Layer 5 of a small transformer language model trained on English Wikipedia (15 layers, counted from 0, width 64).
A neuron's activation on a vector x is GELU(weights . x + bias), where the dot is the dot product.

Input weights of the MLP neurons that the questions are about. A number n stands for n times 0.0017.
n0 (bias -0.069): -143 -15 -103 -106 89 67 103 -22 -111 -34 101 -36 63 82 -120 30 -91 110 107 -4 125 5 90 167 99 -107 1 20 -89 -23 4 54 105 -71 -57 -28 191 68 -46 -62 71 232 69 101 12 -274 -73 -163 -38 14 -84 -324 59 121 23 210 136 22 109 145 72 35 -12 18
n4 (bias -0.092): -57 -78 -103 -79 166 46 -84 160 -14 -197 -118 -151 13 67 13 -33 -14 64 124 -23 195 -109 -53 189 -52 309 -34 -58 62 -131 -81 -34 220 42 -47 -104 -108 -138 -40 36 43 -40 -142 -178 168 -103 -58 46 56 -22 65 36 243 75 -67 -21 -70 101 -157 116 34 -331 -74 -83
n7 (bias -0.029): 29 -43 -246 -59 45 138 -4 41 -219 276 72 -78 48 109 -65 -65 202 -100 146 -45 -52 -225 173 -13 36 -133 -55 42 52 119 -119 -25 -7 -3 -204 26 -55 -115 49 -5 264 -139 -130 -120 26 -116 -89 -165 -54 -41 -74 -73 -93 61 171 51 27 115 -64 115 267 -21 46 196
n9 (bias -0.090): -170 187 -1 171 114 175 4 231 -146 -140 127 22 -23 70 -211 66 -85 116 -2 -96 204 -33 -4 286 198 -136 -172 -88 -48 79 -3 -170 202 196 267 -2 -125 178 -22 -46 -69 229 173 5 -327 36 -151 144 -109 -84 -52 68 -101 -39 -149 30 69 71 146 121 163 -12 -23 -213
n24 (bias -0.087): 61 102 -107 202 305 287 -179 -101 -106 110 -136 -324 23 -1 -188 36 -66 274 91 -38 -165 -98 32 48 118 83 -164 -40 59 166 -10 1 179 -170 120 -175 29 69 -81 235 -95 -189 6 114 184 -20 -186 -214 -185 29 10 74 2 -19 -255 -123 -38 56 71 1 -7 -126 -70 -249
n25 (bias -0.074): 9 56 130 16 -12 -58 76 198 24 146 -19 13 10 87 134 15 124 -17 96 103 -122 -132 -18 -214 102 148 93 87 -19 64 75 -53 -164 -85 -152 0 -107 -159 -92 60 144 78 -159 -128 73 219 -109 103 -80 -14 -102 211 -150 -156 72 -136 6 -121 -95 -74 -107 -112 -173 81
n38 (bias -0.115): 486 -76 -336 -119 -44 30 -150 139 172 236 50 -178 -47 216 133 339 171 333 -56 -129 -118 -4 107 -162 -157 119 -111 -94 81 28 -79 -16 -370 62 50 174 -122 -181 -266 326 -92 -56 -159 -301 -129 -40 -415 214 -196 159 137 -126 20 -9 -207 211 -160 120 -43 -94 86 -28 -237 101
n49 (bias -0.136): 13 -140 -251 227 77 -105 52 -44 -192 -26 -143 51 -55 -122 -27 240 214 67 44 155 -86 22 102 -1 -152 -80 14 -132 -91 -51 -14 -180 -119 -344 217 -16 -67 165 285 -48 198 8 87 -71 -119 104 -79 -46 333 -52 25 -5 -21 -50 0 81 16 113 -18 -307 50 206 -25 -122
n68 (bias -0.082): -284 29 43 29 -50 76 -32 101 25 -148 -122 -18 -66 91 -59 6 145 -104 -170 142 29 -82 109 -108 44 -19 -185 231 -206 54 48 14 -133 -17 5 13 85 -208 -34 -91 143 -28 79 201 -22 41 -35 -110 -56 61 -5 -304 -1 -77 8 -81 18 -96 142 149 -119 -49 229 57
n81 (bias -0.102): 79 -96 -39 -191 -95 -69 68 38 -120 171 278 74 2 -66 40 -106 -11 190 48 14 15 -121 -223 69 181 -24 -115 82 48 -308 285 62 82 -143 66 -148 84 -83 7 -23 37 -83 -32 301 240 162 193 -403 -149 -20 -161 -188 -7 -47 30 140 -17 -222 -31 2 -211 -98 171 -37
n92 (bias -0.064): -176 150 -58 183 -80 123 135 -36 -15 7 123 -18 -221 31 -175 56 -214 -107 -70 199 171 110 -133 56 -87 31 -105 -87 -36 -143 -190 109 122 -44 8 -156 148 -207 129 -41 314 57 -34 -80 90 -128 -47 29 17 -82 -33 -174 -92 -29 103 35 7 33 160 204 -140 -23 -65 -17
n114 (bias -0.149): -42 -135 274 188 -263 153 186 -113 143 -180 -35 40 -9 -136 -84 137 129 249 204 -103 -61 77 50 -134 -9 -8 -226 -354 22 25 121 -130 -19 -264 -53 -226 62 139 -88 215 -56 -96 -180 29 -27 -74 -85 -285 -191 -116 255 208 128 23 -213 141 5 -5 -21 59 -79 159 -69 -64
n117 (bias -0.094): -169 -44 82 -152 191 114 159 38 184 -21 -41 -18 97 79 16 358 108 61 284 -109 79 115 1 128 5 -197 -196 -84 149 -191 108 -37 26 -120 -74 19 -179 110 -172 -23 -89 -376 -24 116 -8 67 -304 -42 -264 -105 114 -58 51 102 -94 -64 -74 78 -133 -48 126 6 -14 -233
n123 (bias -0.065): 28 36 58 186 29 -115 -176 76 13 -10 -37 -133 128 -111 -25 -60 106 16 26 155 1 -56 64 -24 250 84 -301 39 166 39 62 274 53 124 -33 -80 177 -27 187 81 205 1 79 -274 29 73 5 12 -99 -300 135 16 -214 -99 18 -48 9 5 -49 -68 111 -60 -145 -53
n139 (bias -0.081): -167 75 50 -154 79 28 -125 291 39 -160 -105 97 55 180 -121 -58 -90 -101 248 -36 -109 93 82 -117 -173 -14 38 28 22 -161 119 -293 1 68 -43 -75 52 -90 -80 100 4 -135 1 66 -23 -217 -230 166 395 -399 297 -201 133 -97 2 -50 -142 -167 -85 -87 406 131 123 -272
n140 (bias -0.090): -96 -124 65 -24 22 -263 -106 293 -101 -77 115 10 16 16 -39 117 19 -71 136 -48 45 -78 109 45 -54 73 28 -110 153 68 54 80 -30 -81 -105 63 -111 -4 65 355 32 -44 -172 -182 -35 32 196 80 -25 -151 35 24 1 -61 84 0 -158 12 -21 57 -226 -165 -141 71
n155 (bias -0.076): -39 -228 -22 -166 75 -40 25 149 146 -35 -17 187 153 -25 159 109 -59 97 -55 -168 -28 -73 158 63 96 -34 -139 -158 207 -131 227 195 -39 -95 212 -30 68 218 -107 167 16 -71 -94 103 -112 4 -114 -57 -180 -215 -12 66 -31 212 -21 -36 53 117 1 4 -15 -203 -131 -91
n159 (bias -0.070): -190 60 -2 172 -94 84 -98 62 134 -131 162 -72 175 7 -158 83 271 124 55 -1 -77 -310 177 144 -161 123 -216 -100 196 -124 10 19 -182 -159 -187 -112 230 164 44 -61 40 -79 178 -17 -164 53 -44 1 19 -159 -5 -47 -91 124 36 210 148 -87 -9 172 -187 96 -93 -287
n177 (bias -0.254): -203 -266 -46 -7 38 79 52 248 -4 212 159 11 32 -186 4 -33 49 77 315 -268 -75 -46 24 125 -196 -39 -68 -460 150 -395 -56 -209 11 -38 -79 51 -251 274 144 -44 92 355 -85 -134 -327 -52 -393 -144 -271 -100 -264 241 34 43 -108 -281 14 212 -39 52 207 49 154 101
n185 (bias -0.073): -5 -7 -88 107 -75 30 110 -153 -174 70 130 50 -117 -3 -145 10 -2 91 -11 66 6 28 -175 -11 -99 -101 -51 105 -60 204 -121 -146 154 34 -20 -146 30 161 132 -147 255 224 65 -89 -104 8 -222 -152 -197 173 36 29 48 -109 91 -183 105 -128 274 15 -21 -97 166 -46
n187 (bias -0.108): 92 -144 -291 23 97 -20 0 -24 -151 -104 27 97 -103 148 -109 -46 -243 50 92 117 -85 -26 -200 33 93 114 93 -101 -124 -208 -82 66 93 -107 107 -79 -203 267 43 -62 278 1 133 -86 91 249 -43 -170 -123 -39 -139 53 12 -99 180 -254 350 -136 24 -75 58 152 4 -161
n194 (bias -0.038): 113 -63 9 138 -165 -142 61 11 -401 185 -35 112 -46 -101 72 215 99 -67 83 46 -241 -66 -80 233 -123 -6 -131 122 252 68 -221 -86 5 -22 -81 -74 -15 -20 235 23 16 36 102 -195 165 69 -174 -17 15 141 -117 166 84 -18 90 -33 -39 69 11 -77 -4 91 -41 120
n200 (bias -0.068): 87 -105 -29 21 93 50 62 55 107 55 89 -128 136 -183 -183 -89 -64 -97 -66 25 16 109 -186 -74 89 29 -65 151 -155 -26 106 20 -229 63 -234 -27 104 42 -31 -120 -63 76 -85 -45 -126 -72 -61 -78 147 13 46 73 -135 128 -58 127 -26 -217 158 -177 80 109 56 -99
n211 (bias -0.038): 30 -89 -81 233 30 -28 30 173 -64 -23 242 100 -118 180 -204 99 -48 245 25 -284 -116 41 91 -158 41 -116 193 -230 -55 23 177 106 26 104 24 -20 -233 188 -109 6 -32 251 208 -40 -142 75 -43 -146 -21 -263 -25 -96 174 -23 -45 172 72 115 -63 -43 -74 -109 -97 6
n214 (bias -0.077): 180 307 27 -76 -226 37 -66 116 -17 166 -9 16 50 186 -70 -161 -58 -111 352 194 -76 -133 -114 -67 -31 -194 168 224 -96 164 123 -185 -66 -34 -428 -35 -189 188 -69 88 -57 -137 61 -75 -102 -1 55 -148 45 -96 16 13 -218 -154 288 40 -55 -30 35 -179 -194 35 -78 88
n220 (bias -0.018): -107 17 -100 135 23 -60 35 27 52 -77 -69 128 25 -54 -209 -115 8 198 84 128 3 68 -77 19 -88 -106 -60 -95 11 94 52 105 -114 72 48 -7 -102 -28 131 95 46 94 21 -194 0 23 42 121 -47 -78 -60 122 -28 66 -160 1 -93 -25 -32 34 1 174 25 104
n226 (bias -0.089): -95 -9 126 187 183 25 184 207 109 -62 175 89 103 64 -94 119 145 -45 -52 35 35 -119 303 26 -61 24 -281 -150 43 159 -24 -26 -250 194 -115 -96 -20 -201 19 62 -14 -21 -164 -87 -288 -157 -36 -62 33 -4 -51 -46 178 268 -283 113 15 56 -97 229 119 -13 -113 -12
n234 (bias -0.115): -21 89 -48 -103 -59 8 -143 242 66 88 -38 52 295 -55 -31 166 12 -127 103 -19 119 -230 -55 -75 -118 78 -141 322 -175 240 89 34 -53 120 -165 -26 -110 -19 -118 -23 -66 -72 55 -56 -52 -75 157 108 -71 156 -128 -63 115 232 -41 61 -38 -174 50 -87 -157 -42 -44 75
n235 (bias -0.105): -2 232 -340 23 59 -12 40 360 -248 155 162 153 86 7 -118 -7 -127 73 40 -113 -33 109 164 -4 15 -62 -159 109 135 117 184 89 -327 -15 -61 5 30 175 167 -111 -178 6 187 39 -337 98 -41 -245 -110 -26 259 -116 -217 -67 51 -112 -126 -207 73 -125 101 -100 -229 101
n247 (bias -0.081): -56 17 68 5 -49 90 -75 38 -10 -121 -61 -73 122 -147 -33 74 -54 -165 -77 79 80 89 -90 23 144 275 -45 -47 16 42 -38 19 41 -25 13 32 69 9 117 51 7 144 -230 -53 205 93 36 -53 51 129 67 37 3 95 -116 -128 89 -134 -88 -127 -219 3 61 66
n248 (bias -0.033): 165 -114 -32 -82 -42 -3 -17 137 6 48 -204 240 15 -4 12 -20 -245 94 -36 155 -214 70 12 -44 -232 27 82 -51 -10 107 57 -67 -150 -87 124 150 -123 92 268 123 148 135 1 183 -364 -24 -168 -109 -60 87 208 -260 -112 -6 -120 -321 47 -52 322 -149 46 214 37 61
n254 (bias -0.100): -200 187 24 137 21 -134 -158 99 -151 143 -78 -365 -82 90 201 -34 -96 -81 247 -233 -72 2 12 142 -33 54 -109 -122 -10 87 -28 -111 -20 -4 -78 -8 108 37 116 236 151 -3 44 -137 63 41 -71 92 103 -77 -227 16 135 77 267 -275 -94 69 4 37 -100 -1 -64 -14

Each question shows a token from some text and the vector x that enters the MLP there. A number n stands for n times 0.0094.

" they": -129 96 -62 -199 138 -140 158 -340 111 -50 -53 23 -10 -102 44 46 -62 -11 61 -189 -26 -204 27 73 176 97 8 168 92 -48 -251 15 -16 95 114 87 -187 -65 17 80 -15 -43 194 68 -132 12 37 -61 98 -43 150 166 79 -51 -52 158 100 -77 -5 -81 -105 3 27 211
The most active neuron and its activation: n194, at about 0.19

"dy": -172 62 9 -141 128 -62 229 -422 94 26 9 -19 -5 -118 20 -13 -52 -5 75 -54 -18 -112 33 -52 121 4 1 115 103 37 -224 210 93 116 78 195 -142 -153 35 89 84 -34 233 89 -225 72 -76 -14 147 -86 128 58 64 -101 -107 76 139 -128 -29 -98 -151 -28 12 144
Which of these neurons fires most? n123

" Silver": -180 -17 5 -171 116 -75 158 -370 105 36 -46 -2 -73 -108 91 -87 -131 2 93 -64 62 -57 20 -11 114 67 47 114 83 21 -270 98 161 64 36 85 -158 -154 32 61 31 -36 267 51 -202 28 -174 65 224 -34 68 5 100 8 -48 108 126 -119 41 29 -110 24 -58 169
Which of these neurons fires most? n0

" a": -140 69 -83 -164 69 -111 198 -229 162 36 -34 -4 -64 -101 63 -143 -92 18 151 -187 13 -100 35 86 178 7 28 101 100 34 -240 189 28 -17 92 -28 -139 -225 -32 87 5 14 195 124 -218 51 22 -82 148 21 244 119 44 -107 -16 60 82 -122 -8 -62 -66 74 -95 135
Which of these neurons fires most? n235

" make": -181 -7 -104 -99 219 -155 185 -230 108 50 17 -85 54 -177 -33 7 -99 -65 85 -159 -47 -147 128 65 122 50 146 26 100 -115 -218 118 66 8 46 100 -166 -161 -21 102 -35 23 134 163 -199 55 -117 16 63 17 110 237 86 -21 -14 101 131 -108 -32 9 -124 64 -1 181
Which of these neurons fires most? n177

" new": -80 -25 -12 -142 130 -146 212 -327 92 5 -61 5 -82 -106 -33 -89 -159 52 65 -194 52 -108 71 -35 138 51 87 156 123 56 -232 151 10 52 103 60 -172 -156 40 101 33 2 141 160 -218 40 -61 -38 176 76 177 87 17 -98 -49 71 142 -134 -53 64 -102 20 -44 165
Which of these neurons fires most? n248

"\n": -68 52 -4 -154 46 -74 87 -150 194 104 -33 -187 -35 -126 52 -23 -35 -29 159 -79 24 -142 41 31 92 193 123 65 36 0 -220 21 -24 -14 73 46 -163 -161 64 34 -20 -38 216 98 -219 117 89 -45 231 -109 65 116 41 -124 -63 144 44 -175 -72 -12 -111 -71 58 160
Which three neurons fire most, strongest first? n25, n214, n4

"At": -36 51 -36 -142 182 -113 183 -299 119 28 16 0 49 -28 -2 53 -136 2 153 -114 11 -120 -16 -30 32 113 -23 54 33 0 -185 -1 28 26 79 -1 -130 -195 -30 53 -24 -89 185 68 -209 45 -134 62 207 -13 125 224 93 -179 -64 87 33 -227 63 34 -120 14 17 273
The two highest activations, in order: n38, n25

"ine": -166 -7 -66 -142 102 -152 210 -360 165 15 -50 0 -45 -133 89 -96 -53 -20 113 -57 32 -170 57 -52 56 43 58 118 144 55 -191 99 130 -28 136 138 -144 -122 87 118 31 -80 210 131 -189 29 -69 36 129 -39 137 115 28 -120 -95 49 204 -118 -37 -6 -50 -56 -76 178
The most active neuron and its activation: n248, at about 0.43

" November": -145 62 -70 -215 66 -47 132 -341 20 50 81 -79 -138 -79 3 68 -96 -60 135 -145 1 -59 68 -67 146 79 -9 17 84 3 -141 147 102 92 20 122 -152 -236 47 101 10 -29 189 102 -202 -41 -85 33 260 -40 83 116 67 -86 -9 197 14 -152 -11 71 -137 37 29 149
The two highest activations, in order: n92, n0

" and": -111 28 -66 -85 210 -59 199 -293 193 -13 -44 -108 -4 -51 0 -36 -40 -65 110 -61 -46 -159 159 -29 188 25 20 123 121 -39 -210 114 24 115 115 65 -185 -235 -57 84 -5 77 215 70 -102 -19 -76 -47 129 -51 67 182 -42 -191 -13 114 128 -106 -15 -57 -131 3 -38 213
Which of these neurons fires most? n25

"yard": -160 72 53 -177 94 -31 141 -369 81 57 1 -6 -46 -190 70 -74 -114 -63 113 -99 36 -113 16 -4 222 75 77 77 139 -31 -215 131 25 -11 67 222 -87 -240 31 160 -1 2 160 88 -204 110 -45 -99 116 12 135 61 87 -127 -115 63 110 -154 -37 27 -120 17 -5 122
The two highest activations, in order: n247, n81

" |": -169 20 8 -130 28 -84 97 -287 122 90 -83 -11 22 -62 120 -35 -35 -82 156 -187 -72 -167 118 53 193 43 94 44 110 -19 -159 141 65 -11 102 23 -122 -202 15 106 -77 10 200 82 -200 87 -43 -67 220 -41 94 94 27 -203 -107 123 155 -128 38 72 -143 37 -54 99
The two highest activations, in order: n159, n25

" The": -75 68 -13 -126 93 -70 220 -288 182 14 -56 11 -99 -48 79 -7 -143 52 155 -251 103 -129 72 3 101 103 -5 179 44 59 -172 41 89 4 92 -26 -189 -172 51 14 -33 -51 131 105 -190 65 -69 -101 148 32 125 161 67 -94 -28 117 77 -200 -35 -46 -118 4 -74 200
Which of these neurons fires most? n114

".": -110 112 72 -106 88 -64 151 -242 198 26 -83 -29 18 -41 52 -5 -13 -22 157 -97 -15 -211 116 11 119 95 8 -13 68 26 -206 66 19 0 89 100 -181 -154 -90 83 -110 -91 205 143 -183 64 18 -99 180 -34 61 67 78 -210 -49 218 73 -79 -124 -54 -103 -6 -20 176
Which of these neurons fires most? n117

"0": -128 -22 -21 -221 104 -76 165 -389 53 217 18 -122 8 -121 61 -45 -19 -44 93 -96 109 -81 62 -34 197 49 100 119 123 -23 -236 60 26 -4 54 190 -79 -233 1 75 -19 -49 66 16 -186 27 -105 -74 178 -7 174 110 79 -89 3 151 131 -164 -39 48 -45 -40 -100 124
The most active neuron and its activation: n7, at about 1.6

"=": -145 5 18 -76 -13 -122 71 -252 181 36 -28 -143 75 -167 71 49 14 -51 140 -150 23 -142 92 -42 157 135 49 85 54 -2 -136 108 21 -23 46 81 -154 -209 82 103 12 -123 198 102 -205 55 -70 -97 179 -23 113 156 49 -215 -15 169 173 -164 -32 -10 -152 16 27 137
Which of these neurons fires most? n159

",": -137 109 6 -84 53 -73 193 -264 111 -31 -86 -79 -99 -34 43 -10 -13 -2 114 -113 3 -110 99 -45 124 26 90 45 109 -79 -251 105 44 73 156 63 -171 -217 29 63 -49 31 236 116 -211 1 -29 -25 278 -77 96 84 58 -171 -43 113 86 -73 -40 -30 -86 -7 -36 159
Which of these neurons fires most? n211

" arr": -106 -23 89 -191 156 -50 58 -293 49 39 -74 44 64 -150 -101 -50 -49 -128 43 -107 43 -91 74 9 25 94 -42 86 138 -36 -241 123 109 -22 59 139 -182 -252 -40 131 51 21 175 118 -236 73 -6 -70 173 33 127 156 72 -58 7 130 73 -18 49 62 -200 89 -112 137
The most active neuron and its activation: n140, at about 0.46

" Ru": -159 46 -5 -63 141 -94 79 -428 147 60 -38 19 -105 -72 -30 -3 -71 -43 82 -24 80 -78 109 -19 29 120 65 103 56 -1 -233 41 241 25 145 113 -118 -209 17 16 29 -89 161 9 -282 -19 -70 -25 141 -38 105 154 88 18 -74 90 75 -131 63 12 -176 0 -35 234
Which three neurons fire most, strongest first? n92, n185, n4

" Ell": -196 94 89 -176 97 -20 165 -337 93 86 -29 89 -31 -108 -75 -74 -129 -76 58 -79 12 -174 24 0 2 81 -17 102 27 57 -166 71 172 19 116 87 -209 -178 14 -44 36 -9 218 8 -225 75 -19 63 158 -1 165 103 95 -36 -58 170 54 -105 23 27 -136 -44 57 206
Which of these neurons fires most? n234

" unknown": -143 8 29 -206 116 -69 152 -285 31 34 -45 -25 19 -182 -50 -79 -144 -34 55 -130 51 -95 121 -13 182 108 135 143 82 1 -221 173 -19 153 106 73 -134 -166 86 132 2 -52 77 52 -189 -7 -51 3 230 40 147 62 44 -142 -71 113 210 -126 -34 10 -99 -18 -39 118
Which of these neurons fires most? n247

"\n\n": -66 47 22 -178 37 -45 167 -250 241 3 -94 -84 16 -133 38 -4 -35 14 162 -117 4 -85 18 16 128 182 15 -5 11 -4 -194 -18 28 14 51 -43 -151 -132 51 103 -49 -78 198 108 -212 82 -6 -112 224 -104 90 102 104 -157 -93 152 90 -147 -48 -41 -36 0 43 232
Which of these neurons fires most? n114

" Mike": -132 68 -1 -89 150 1 151 -382 95 -48 -28 -63 -24 -77 -31 -11 -108 -48 168 -45 -51 -117 -10 42 66 68 65 95 93 -33 -223 130 156 7 148 114 -190 -212 39 19 -11 -52 177 24 -219 84 -87 51 147 -47 110 64 125 -13 -153 73 154 -85 9 -56 -111 -5 23 224
The most active neuron and its activation: n4, at about 0.49

"24": -75 19 -3 -122 148 -68 57 -389 65 150 16 -102 -54 -128 115 -32 -53 -90 135 -136 44 -142 104 -35 250 58 54 133 93 -30 -214 94 41 30 79 151 -94 -211 10 124 34 -88 171 18 -214 44 -87 -80 155 38 126 37 103 -85 -12 136 119 -154 -104 5 -61 -72 -88 163
The most active neuron and its activation: n7, at about 1.5

"6": -126 45 -16 -183 120 -141 175 -348 39 156 -31 -117 -15 -154 186 -82 -56 -64 77 -124 120 -93 80 -46 232 61 34 75 103 -26 -207 90 52 68 65 123 -84 -226 9 136 15 -38 96 95 -160 3 -121 -76 181 12 164 13 104 -152 -49 132 104 -133 21 5 -57 -11 -97 164
The most active neuron and its activation: n7, at about 0.5

" (": -183 13 -64 -199 98 -184 164 -219 126 9 -105 -23 -11 -128 70 -33 -76 -110 93 -51 38 -62 75 67 206 92 -2 8 67 2 -190 127 14 34 60 9 -108 -284 -1 91 -64 5 177 61 -121 138 -46 -27 225 -10 84 88 121 -215 7 214 125 -160 19 -5 -77 9 -5 145
Which three neurons fire most, strongest first? n68, n4, n247

"⁄": -165 94 13 -143 130 -104 140 -319 120 121 -64 -8 -39 -164 -73 -136 -41 -115 109 -70 -46 -128 -32 -17 194 71 32 73 102 -58 -150 181 106 -35 72 86 -150 -193 4 53 -62 7 96 89 -174 120 4 -92 132 -69 201 112 116 -119 39 166 12 -150 77 57 -148 100 -25 178
The most active neuron and its activation: n81, at about 1.1

"s": -205 46 -35 -168 163 -191 299 -366 140 67 -31 25 -78 -73 53 80 -37 -5 83 -115 19 -104 -10 -34 115 51 51 157 124 -8 -255 125 59 4 99 81 -145 -156 5 97 25 -55 199 4 -204 54 -18 -8 145 -57 123 125 119 -170 -64 82 110 -89 22 -10 -37 2 -70 64
Which of these neurons fires most? n117

" contact": -171 10 -31 -169 148 -123 146 -312 105 -1 37 -8 62 -199 -83 -4 -94 21 80 -224 -28 -94 69 32 155 6 41 29 166 -77 -178 124 60 84 89 77 -159 -174 52 191 35 -35 101 92 -213 36 -26 63 144 37 27 217 27 -80 -79 98 195 -95 -110 -55 -63 16 50 186
The most active neuron and its activation: n177, at about 1.1

" after": -70 74 -60 -161 91 -96 164 -303 51 -74 39 15 37 -121 6 29 -138 -25 179 -121 -93 -170 141 15 81 63 67 94 33 -1 -216 175 45 18 42 71 -180 -83 -31 158 -7 -26 162 108 -188 2 -50 -6 244 -91 124 113 49 -143 -4 135 70 -167 -21 -25 -67 20 24 204
Which of these neurons fires most? n139

" bomb": -116 -45 9 -190 84 -172 97 -343 106 14 -15 -12 77 -211 -46 -23 -65 28 47 -147 32 -50 0 49 210 57 9 -20 121 -22 -172 43 115 30 58 163 -208 -191 28 173 56 -61 133 100 -197 38 -69 19 183 -36 104 118 10 -37 -57 98 182 -50 -22 39 -158 40 49 220
Which of these neurons fires most? n247

" integ": -80 -5 -81 -178 161 -105 109 -241 202 -11 -103 15 -18 -165 -96 -100 -111 -8 -4 -141 30 -18 76 24 101 32 94 -7 143 46 -132 123 28 42 117 114 -168 -292 -19 165 41 -64 79 161 -226 67 -29 -75 193 -18 140 231 98 -72 -21 -10 150 -45 -23 46 -164 20 -25 176
Which of these neurons fires most? n248

"ual": -119 23 4 -153 112 -96 255 -257 152 75 -37 -67 71 -230 90 -72 -121 39 114 -151 -10 -90 46 -51 130 -5 40 41 144 44 -178 98 75 97 65 14 -188 -209 72 80 39 -59 129 91 -200 72 -69 -6 151 16 130 175 64 -136 14 110 182 -123 1 -82 -121 -23 -77 117
Which of these neurons fires most? n25

"a": -165 89 12 -135 77 -135 266 -309 180 117 -97 -55 -53 -176 92 76 -22 1 123 -125 56 -109 -7 16 153 22 38 103 118 -14 -174 34 142 85 93 48 -113 -152 -18 16 11 -49 157 53 -211 67 -43 26 167 -4 127 117 71 -203 -146 46 95 -181 12 -112 -54 -42 -34 209
The two highest activations, in order: n117, n25

"ry": -141 53 62 -166 111 -99 287 -410 100 29 -29 -49 -48 -125 83 -58 -66 18 155 -64 73 -124 -71 -65 113 48 1 99 133 -6 -209 63 87 38 136 127 -131 -162 4 8 59 -56 263 135 -188 5 -70 21 154 -56 144 88 65 -157 -91 44 100 -76 -29 -45 -117 16 -7 149
The two highest activations, in order: n117, n185

" du": -143 -12 53 -208 159 -108 100 -321 146 -45 -10 -98 113 -154 2 -26 -44 -135 84 -111 13 -37 91 -21 86 120 39 60 117 1 -192 142 132 -24 176 157 -137 -162 -41 64 51 -38 63 114 -243 50 5 -56 150 -20 138 202 34 -60 -69 87 177 -137 28 -40 -119 -45 -85 162
The two highest activations, in order: n247, n155

" to": -130 54 -143 -104 121 -145 241 -315 125 -11 -5 -3 35 -60 -13 4 -24 -92 141 -137 -64 -166 47 -25 148 116 47 106 96 -22 -201 200 6 -15 81 63 -199 -101 -4 68 12 -13 145 92 -161 -13 -52 -64 146 -84 174 178 0 -191 -39 147 115 -103 50 -32 -106 59 21 178
Which of these neurons fires most? n187

"e": -206 54 -52 -143 84 -116 319 -412 151 59 -27 30 -135 -192 6 -3 -25 4 94 -68 2 -126 68 -45 97 63 49 137 145 77 -181 100 94 77 56 158 -103 -176 7 25 83 -24 136 13 -218 86 -69 -1 156 -66 178 51 45 -147 -54 92 103 -104 74 -40 -96 -1 -48 95
Which three neurons fire most, strongest first? n185, n92, n49

"W": -116 93 -26 -130 30 -119 206 -309 185 117 -28 -41 -70 -135 12 13 -102 11 60 -141 -12 -111 55 10 198 76 -23 21 67 35 -178 53 89 49 124 101 -161 -206 20 89 19 -50 188 31 -236 100 -156 71 120 -6 151 -40 142 -101 -8 117 71 -110 19 12 -219 43 -24 221
Which of these neurons fires most? n38